Layer 12 of a small transformer language model trained on English Wikipedia (15 layers, counted from 0, width 96). Numbers have three digits each and are written without spaces.
A neuron's activation on a vector x is GELU(weights . x + bias), where the dot is the dot product.
The model reads these tokens: "e" " who" " is" " man" "ip" "ul" "ating" " her" " to" " " "k" "ill" " his" " wife" "." " She" " decide" "s" " to" " keep" " the" " " "ba" "by" "," " " "creating" " a" " unique" " series" " of" " adventure"

The vector x that enters this layer's MLP at each token. A number n stands for (n - 500) times 0.0098.
0 "e": 609515512525432436473483495555394329432518698485388493443479474458560492478590605431397420567512443363361487389729401427524400511371505359549465567837541614454528507569441547476493492552743538376599532486455414418477605554375550677523529520530496413322417492597495472537501494452448539491
1 " who": 496538506515502481495459516563397361346557455590425407520459487556552486462542640625462501525494453424447449531752463512500378486427498507571477435932473538410436445575426528372457512552466577454561541395473380469465604550395596628501551510517461574315454491570542426497540470502450485416
2 " is": 628413519515443516512518428531480396449511354592505492464422439580544495511513565548422527489441445437455570591776444453537393488378438438525450504906480562529427462641488454388429509483564476403565668458445517529479541570412457595564515489495467510284447543457478433524503558483511423442
3 " man": 593499641409549470350397508552475291405438465584515608435405514680593419426513528472469625583490364468522470394710503437608531363516536453367627345751388477468379454565326491322653487451551302428503641458613416651478571694441484494529411439657550444411528455567700270574690677631440488447
4 "ip": 491620562459518567452438586629660394383316488539643505537505462633679512457474381586483386641528262408424449358695454476485532408537238372407575409671489752562280634271460444452617557534572331349466646435427704626397549400362371601661406592528627572373741385499509387694591679485481427367
5 "ul": 530448575579618400315593542657323389381293538493586563469397426565765567593768302421224440660547591287557573357609345375515645552538335486319673550657436625655241586553389598457416509421703462528343565567248435578597442478380504583414446746606558677323635490530520451436483540372499596387
6 "ating": 528384504549577477339472424715612499281444457585520429389519496386562559526478525440416379522477492282393544424744489496563518501468339405519637613833398570514492597567403537440397602592651442420459699507465391498604384582380391666489464468515574483373497469724476486509506507470429452391
7 " her": 450620483492583438419463587617522329517548581495551445375497493339649455427466431569380403542569534408525514508701398474507450488533436455535559526915422476349616439517384451385545574498575599475551566535466400468455446697437528589419519458509518583375386510541477338456540553593546395412
8 " to": 466487581513508515534438482451594345444490387627503564497511480590490439471383616575470451412302557481489464544762425484489359516455390395544498480871484508330571611541490544407599503488532618589540469535466438523512582484455466617400502452488501449338387586654485360467559552470515434495
9 " ": 527526582515477395526429430616510095444507386591500509453449496512547533507532587544450540511476515524499571648697456402487509586524357363585464479765546451458479598614515529425480463458465538457593502511482515484527592508460416622547552375480453489271445614550489429552568542473463492488
10 "k": 423571562555394319440414572756559250509366488626505487483320634544565312477502551644724637450427351523478551399762261474584497533505381449428496562657471662393356600577579578458595466500669573453443237464646508547367585602455510555569416534452419488368438515500444476510531490473593493369
11 "ill": 472477640543677313431468501495373481382447393550453367481413646493510470628327504564496512557436656510425478332721622370554599569450242410375473488746474580435395669482396692482339446627685619520512619605538438485485426635497372527531408547475549433327596561679399464681256549519462550340
12 " his": 428580526501621365408381482510558384456501579556628464453436566236659491513519495523515483542552531464550455622774467455435425518567417469544501540849445504370602406565396433438465540509510615512585535568549501471455512624424630597455448442510433498370475418543445283384447479494522399411
13 " wife": 333487554526511304603228543394504378541400483470494551432551432466491435707390667529553475465476409333424487379677209597641541365524414476469485423807513404391493522449365531393546534464608547439583522518678442549425579666542554451584466436635481463453358548750742411505629547522497575386
14 ".": 576533589452436508535492508567453403429468451569459508442399544500554490546510561433411555475355419499488527638838494417523311536443456506590356429793476457568437578588447474421490570515555529352651640540442441450468535512402508625514519408471506524269349577407490471527592454452435529443
15 " She": 343697484442578405663492616553401357318494533574496462437425374509611415489535507676334375648548430434407470435576428560526443386548499627545417400885465658430342512533571523414472614639463588599519655400541463443328448579579513457564567459536511634256555519543586490346524489559520369247
16 " decide": 494563557433480525335248556533515434361567540616547405384529479613559412545581598649497433400417604351354537546685509621557443413375219511468391353769298397534381611503492469248440595658518435553376632607570581460489508652479706494595479446385562617395638598550593542468365580702445362321
17 "s": 360631484487611473366210434624712441374425678540541478437474583505479482518415607527530439525429479345370564609696573559588532594328243477513514463719421564497589701698453513360390450562601429489454660520640573536360305671322564580444504536357531456399547406508565366411399589580672331349
18 " to": 474520516524526557491448463466566393347503342734482560448478535581491329443328593606400514442274510536411514537771443445469412485423376429532545511814438544371558639681507581402613486561505613509503506547556466529490602503505496616388538428427444430340502603694500444417492568435442438422
19 " keep": 521440518557599422392389373628464494396508405674445416440480595470554462504447594574579557551332555536413544476746456407560477521494234451478525433855435397511361586558501573333436562631476560549498461620581490419589595548415436483552483406371544389313522495704464417506445516554584458465
20 " the": 532546479538444458492538457510509435462499380555565455433405552343581479467501540453451597484466530459485452648847506458479458519468379444542482529874512453458525467568404490424472455442481455492464561631539536504473525597437527578536519448441494413477394504493425354475534521502514487428
21 " ": 501543526490451466502370479566570026585514423587535596387492522562487564475593499433583526489568449473476465640617463443462706515628376299592478482709560399485495484588514533418540427481415501569546514591559539535452640561539441597501555468437540449366378585431500399496546481511467573530
22 "ba": 566451493670284569310462618568496360693244492695559651418366452550654330397526471515451714568451477499444536188617268367496744518641565422544576385619493538387482479477537464436615506460632576670545331449493348537405575755400673418285505603205540444497404703561602384468543573528655530439
23 "by": 467565552527405543395426529495599471579490392588680515557344467367460611532463619436594650443567524466255485395579577599603567356684327423524548304695648497423581380425330621391399318623698634644443546505280514521783289687385344455616312525408607517374495380855546485584537509491404434418
24 ",": 442525514440425519482526444516501456437549427594550505409483532521497519486500610501462571421482486492446506554761516393601484509584367449624485523862490527606575539529434474381434565568558456490522603483439500516455544543423512542469516407477573475070415471471506415478585511407370583377
25 " ": 471597547414481410535388416652501065378484397580548591398457524551557524498576481495432554517545491483388560624685499442443657509547375392494560548689527516585464609576570587396479558594493467479569583491525524536481539575500430596474483382436471533270545597462559432544569498448377483418
26 "creating": 512472473529413443449526434626486516425435429588595464422560515354553477514455506497521390553380546384477578457809496478490481467400411402612557527871403559535387518507603577352437491595490506487554510591528546477544517554424409603573462401416516414307496504594467415500505496453529434442
27 " a": 560554523513388477345570483544536375478421442520533467426365484343529468526382513411496469568549504604493580601726481520480446574540533415428483495925507520354450430639501503507514530494453503487419475565571550454518607642413469530536455406404511522341405552552520298488472592441569542403
28 " unique": 504538392629362378327545472551494498573518488603627524509567509300532370535570430339603406509591503389453540484691572469686527461510497352605598543888441334398391415577494595317540486452516469521363560522467547664490623533451545470485460449458584490401406424692501403554534430452299490444
29 " series": 419559618516555411395450373435590494539359596404574514389561432552485388352395502397547499504617374400549359368720574556688547324561563283614638470845583422600404399589402586442555382591541467408562506573482498554537520642457498588645398491483606503471291377414528417529632423413543452423
30 " of": 499465455498514505496568534476486442451413357454499443575452570367506493402515415508478437435503508558549444568818484493532427558469423347476526558858500534489473509535518571427547438540634443478495612503470522500506568571547502570492493503523483518252341449515501400556565385468530452436
31 " adventure": 401479478476435537310404593417427360506522408492658572380571545380561482356432558406475466405685618422531474311659328474575504392573347413607493280828513395618381396507487535404465525575590372456463533515510514572467585690649579560563435518599539501481353435746617530636601341594553450471

Each question shows the input weights of one neuron of the MLP. A number n stands for (n - 500) times 0.0018.

n140 (bias 0.044): 621402625447540533377508581500624603460455477491471542356504540571529488536567500488537498465532460496533426487474435441413470502373411571524533670463532512408448457509521483621515523427565478470602496638466433473534400487729550412462321387516459597492546644518554511545439383490447516371
On which token does it fire most, and how strongly? 5 "ul", at about 1

n101 (bias -0.414): 665419424545402500343527467599482585356503302409496452359680598624622405556666384551496459468409376588570582613497342325531532585280336402555342640369685386549680479310542692424726721584389604718706385667485503657433485431388588539441524396392522514519349338518298390526311560598676535584
Its two highest activations, in order, are on tokens 19 " keep", 22 "ba"

n144 (bias 0.158): 527444549484384528582652443717561192619515378517450616326390391707517491348655548471585528562409507660575425536286510390509728597481500556683423631284577476404587484629545523446480579659445585572559558442534661487565476503434405532480566529494375638412483581484547377617452610497545500536
On which three tokens does it fire most, strongest first? 21 " ", 25 " ", 9 " "

n342 (bias -0.039): 472500349556535440618509526454532577561509427401446571453528553468530566483436502569498507406459479567452566563542521513380477469604540539595337629496505482523569591377595490531508434402456479491431452520508598553534417453421543578412519506485422535474584509422515532546513449358498594401
Its two highest activations, in order, are on tokens 24 ",", 20 " the"

n174 (bias -0.255): 633422503383291416513555350534432539268455441359537491555517653384419400538409313468527394514484523601527507611548376486506409713479374483667467586564505466342628491544503386391598491470369309587660434331516588482523522544675652589565523476457550317707519378547465376531468589514571572651
On which token does it fire most, and how strongly? 20 " the", at about 2.3

n264 (bias -0.103): 517366434498504443535504399608592498414418550508437452490516443480385470579379515541584545443488528373394437470530500593472484362521550422534440458494491392518612567481420530600482487404524458502552635504579556494535440496494555580676500528425457498513452406604536594506508502526527569411
Which token does this neuron like most? 13 " wife"

n260 (bias -0.118): 588491433534374562496508530554506543530539509555474460403473366494439496453550412421546534502478507469552495527502477606476450508455484601489396593444422529539469581417698517483423441405492479599576391527628615359613535520563429496498442443642517381533582397601596498532422606480395559519
Which token does this neuron like most? 26 "creating"

n34 (bias -0.082): 601518490618657538439592454568622579403449389428425428517515557333524462605350650496486611481457528373369449492436458581362444500594607524641439535455581520509651519419498514413502493540456582491439509473411520481560412604538524551515581594553385513570458507583489472471463626478385480356
On which token does it fire most, and how strongly? 23 "by", at about 2.8

n69 (bias 0.131): 487653515495494511564515450382469500524465492513490485481524575503458561489549426437580442507618509603506524541483513499504454481451489534576481463518423525383438498515575591471415477496487517471557507482409518516542448356449513525505642494516476496520547459477455465563456488441528451479
Which token does this neuron like most? 28 " unique"

n230 (bias -0.057): 566422365468580493600442571622438446364500474427482513512458516470455368463494402539500426462592481539464573505471590434429632525509582582500529585539422509598536506651654418475566506516475561482500536453550470529538460456558490453571520431551391507562399541522480444476535530428415502568
On which token does it fire most, and how strongly? 25 " ", at about 1.4

n200 (bias -0.191): 548474526362352733376633393662545605436554435622509611540489540580491494532506385557476324530529586536489244378475527500462530816500494531605369616498544315428497334386332594379584503439428421607471345532391526522352541599510550470588611460552465580673439403500398401531636532368473454695
On which three tokens does it fire most, strongest first? 28 " unique", 22 "ba", 20 " the"

n262 (bias -0.246): 530611369418490494707446445532392529446471503487304421421520580691403467470484339651579512548547483654525531738360393618518268584335332514483544696551477462398568547520707341547516576531465597555542545314549494589576431856487445540461497453562516366472430421492443427281402570527642388506
Which token does this neuron like most? 17 "s"

n25 (bias -0.063): 617594500503418636387670559472510487383437238607548621531324555635325237566420642669662452479423423606551404606306534510689402530362595278549485614431500503467644480630543661591665565396478591494720436429383541610493394650620358540448555355627633471477354311453561462431490593465586489500
On which token does it fire most, and how strongly? 18 " to", at about 3

n357 (bias -0.066): 553522464471453602529561542469415472415481335500496440476469598527469464473521317425464597562454548486566432473470432558468516546606451531518331623479535526484595500613551664461557551525564452478498460536555472547496464467610559419527598474407429373479479525480412509636478574532609441502
Its two highest activations, in order, are on tokens 22 "ba", 30 " of"

n290 (bias -0.120): 417631454570463608586732555463270528484580453493348471387714611743510472471510272588427516503428357506380532464375579509710427490439369506539422692379494599451386713428616507528557455587304569546807597483458478678340431484411500438663484622534473594441688513362506415574381639397532568503
On which token does it fire most, and how strongly? 4 "ip", at about 3.7

n199 (bias -0.017): 460476531524521580604539526481609431515462496553458591505556438664477551539526526639606541433480473484540525508365396443481462480579518519625459505511508424438567493582464567504477603373589482577457483581464612323567413476464562520560567430600437413558486398537386469301568329368493422468
Which token does this neuron like most? 8 " to"

n225 (bias -0.043): 534496589496454513553471488486537503498392475566471462578542602476555444487463478438553557445325444496550514535496549548531483416487430472519431524484531472401494359537522536525438580541454506442562462556631597548487437682492647463560460456468355489531540493464388450541552522489552375517
Which token does this neuron like most? 10 "k"

n254 (bias -0.020): 513554455515510471661584599385496514448421496441473573349584378565450472657570573520414500604407572445571478512492564633506510429494500495458562405507520433528510534469534482526526517567434442603358479553448584372489515465489480451461423482445438534521470425489426519512453635555370487557
On which token does it fire most, and how strongly? 16 " decide", at about 1.2

n95 (bias -0.120): 546588553404585526426487470529479516491505422427469494506521568448486491365579602563540514586475506442529460637471508443397504667494444533582541567473554450519438411385518386427471509507529496516522475619524529455483408653594551575490407534554550446509464428437447457432398470424526510508
On which token does it fire most, and how strongly? 12 " his", at about 1.9

n229 (bias -0.115): 588473467440345443562453216619525653428623531414407533393272513622532553400645376408578595579361649414611476405378381447574456726336470642712426632449500439457525612455450488442513569475523578405572662385700439418538588581540663491474557603550481524605464419569375463564375582347518443430
Its two highest activations, in order, are on tokens 0 "e", 17 "s"

n295 (bias -0.023): 518534451474472550419596424366438405429618444540263328585588519548507520508559509532492592489513562550528433495514443500568536587443498561616590507499580526554458452673382540494545545411421561463423554447502524444526450551509523589491565555409504540431513449505382468541406398526500625438
On which token does it fire most, and how strongly? 1 " who", at about 2.3

n271 (bias 0.020): 520531492420526429408487522472506551584588528575418455325468468479567559489439555476525519504497562558561434503460498478522523374420587627546361624525387366506510418502529519495510610543494498496461452496640469536442357515391500556444532459594599470499494444518459480462420585517606375436
Which token does this neuron like most? 7 " her"

n373 (bias -0.162): 513562411537516485638647487794491456491746343694539481642521376453390436721331490511407564639433472456600381576333359434524381554556431444497403636441474596254456564537572522268592568529488596393574427446348647402475436478486479601741672532548597403514357509408574605553368514548361483529
Its two highest activations, in order, are on tokens 9 " ", 15 " She"

n266 (bias -0.056): 500485401484573407530443410564506467466531434454401570579547538419477541378517370379531529433502435545498592470525587461508498527500548651496491554483407527559463377440559451527628514386411620614629586572398479473541459593575481480458433504541464500602448452562551449576426535477368518439
On which token does it fire most, and how strongly? 28 " unique", at about 0.5

n193 (bias -0.100): 568517433457461559466632413496478475375582467552389492420584583407489330468418476495527589585562657596516518488483506592564533494540605487498520530454561498458512330500519638498571581568508408415516639504496542349507434531463584510506410496529492477437425559543469554567460530444552520479
Its two highest activations, in order, are on tokens 27 " a", 31 " adventure"

n11 (bias -0.059): 450435442570511460433555588502443440448533531562453448450604521538633488502459517546575557519371626443583278493483550521506450570571671593498578634444440516476602496511474562483578538511453409479524535507485502477550381492462437506541494431496509443422346592541520477383621452365582473574
Its two highest activations, in order, are on tokens 8 " to", 7 " her"

n369 (bias -0.087): 421533491567535512626481553496472439615489438396513496385664477570563473530473530560492409515472569406581478434465494374500400373486532528494553580464389523500317478475420605572519441518525478438500496567547403514388579529515645492578551480519477521520496565562376483498409567569488575598
Which token does this neuron like most? 13 " wife"

n374 (bias 0.127): 579349526445465606462426428341544489445511529424496467518493537439504591455536459415571496478489571574458509503525457496486522597587496500585443491427609517430506551528574455442585575456418743412502589519419570525516534580577472492548531490638392383474549512463527460515462528414398493361
On which token does it fire most, and how strongly? 9 " ", at about 0.68

n377 (bias -0.103): 536588441417574482536538547537590499443589500486576597552444502448571451489482400398530386527395423476437617534474510418464504472481531578502451637457564587532643566518553506525578607519471504523491516428450477444517377495631571461484498521597510381467536390495536487481480617507457399442
Which token does this neuron like most? 15 " She"

n91 (bias -0.175): 519506617647449452432407423531453452674489545645476569518546379376491511529509593471577348644682494448426409318209533447621536547543457492516359569492411394503362376556509541464443368492547482393580643497503489515451512420545538482586537497492497553792481480578520531561691431466307548473
On which three tokens does it fire most, strongest first? 28 " unique", 31 " adventure", 13 " wife"

n75 (bias -0.118): 595552481637459496523515569648528435481458448579417537561606541504385438465427494529455535505541555528711600493456461443398387361486535522522345562491553570584560556449595492554545396427466461491500490455621475514601468453493546390429397518475506483500571520520521528421474526578514417409
Which token does this neuron like most? 10 "k"

n121 (bias 0.078): 560517436503556465593624489580579482560566488605393513350533519595605579515500571474586589399698497541488443438506557339376552466462482681590638445426543478631348363511494606382476533443461422413450663608426524423575372585536502438532508422534427596377461603530363375687518514441477551364
On which token does it fire most, and how strongly? 25 " ", at about 2.2

n351 (bias -0.027): 563589595503529622660454368546519632338467401564458722368331529631490325553424303708430554388458528450477378530404516407449357481419450450572400540412546500478648700606412563391571451410452596432543379281534512659489450598637558613418644564644255615373598405435524516582425574506647366672
Which token does this neuron like most? 18 " to"

n56 (bias 0.204): 477610444592419464576483557472345551493521516484528510387402523493402526563515516455602524390397693522571505504474480488441478601405563518414562579313509449444589458547556460567416483471758637461636703452442582482599422526621484431392397510465598380427439483588488427418495561432407478434
Which token does this neuron like most? 23 "by"

n371 (bias -0.063): 597334496598464543510550434418427553364484478422534567387413500599422426545420437490603583439492489483453441485462502504530539598519494585468479537518569649546429595557539556590619571533458551498513485385480585492423561515521475521458476374522440509531399575522507500585458582482487433421
Its two highest activations, in order, are on tokens 18 " to", 10 "k"

n161 (bias -0.150): 567503431521385538516494567513554697465532287646525538509562484397326349506560487530555181506586310626546282547495417612602325530470506360419457613433425466361458546503178601509556660553477525492559486510326497662399494603615458497494538402540452425670429456525398629585575429575575517581
On which token does it fire most, and how strongly? 28 " unique", at about 1.6

n146 (bias -0.079): 670426422462423485522576299519644540401515518427458443488533537498439496584446550386454511405518515415407535500505411581502475473527529393440500548518624363401552468369621523468419471494541438616579597568481658363550486531431529498484425461705505381471481515603576473547386539489433594519
Its two highest activations, in order, are on tokens 23 "by", 6 "ating"

n302 (bias -0.027): 528544330555577561594457362504514519445544398418529463308448533472496531494420498484525508367557667582473592481519471496448337419578536507539504595486583464510387520566552586413421425533504484593459527511560502544617532480359504476561598398535545457445580449572432544462468489552470551458
Which token does this neuron like most? 19 " keep"

n259 (bias -0.064): 504423400409528511506523490498489504378505572557432411417502524552572449486441554433576556449424460511525414522476552424467568546565602540420595611490537567589549454494566581476446633550581616468534542430539505485571425463512559551506438509446494463522300443482512483372486453458513538461
Which token does this neuron like most? 6 "ating"

n245 (bias -0.033): 508479385444415569623583537414465529506442585568484654486586399553438487481477552409400466478467539420532491497485524526474446488521531584486461416521487425490653397407489490454445535493560648509412434576531528522526504487498480471496489460566372509513342634476650481567508534459667558482
On which three tokens does it fire most, strongest first? 13 " wife", 22 "ba", 8 " to"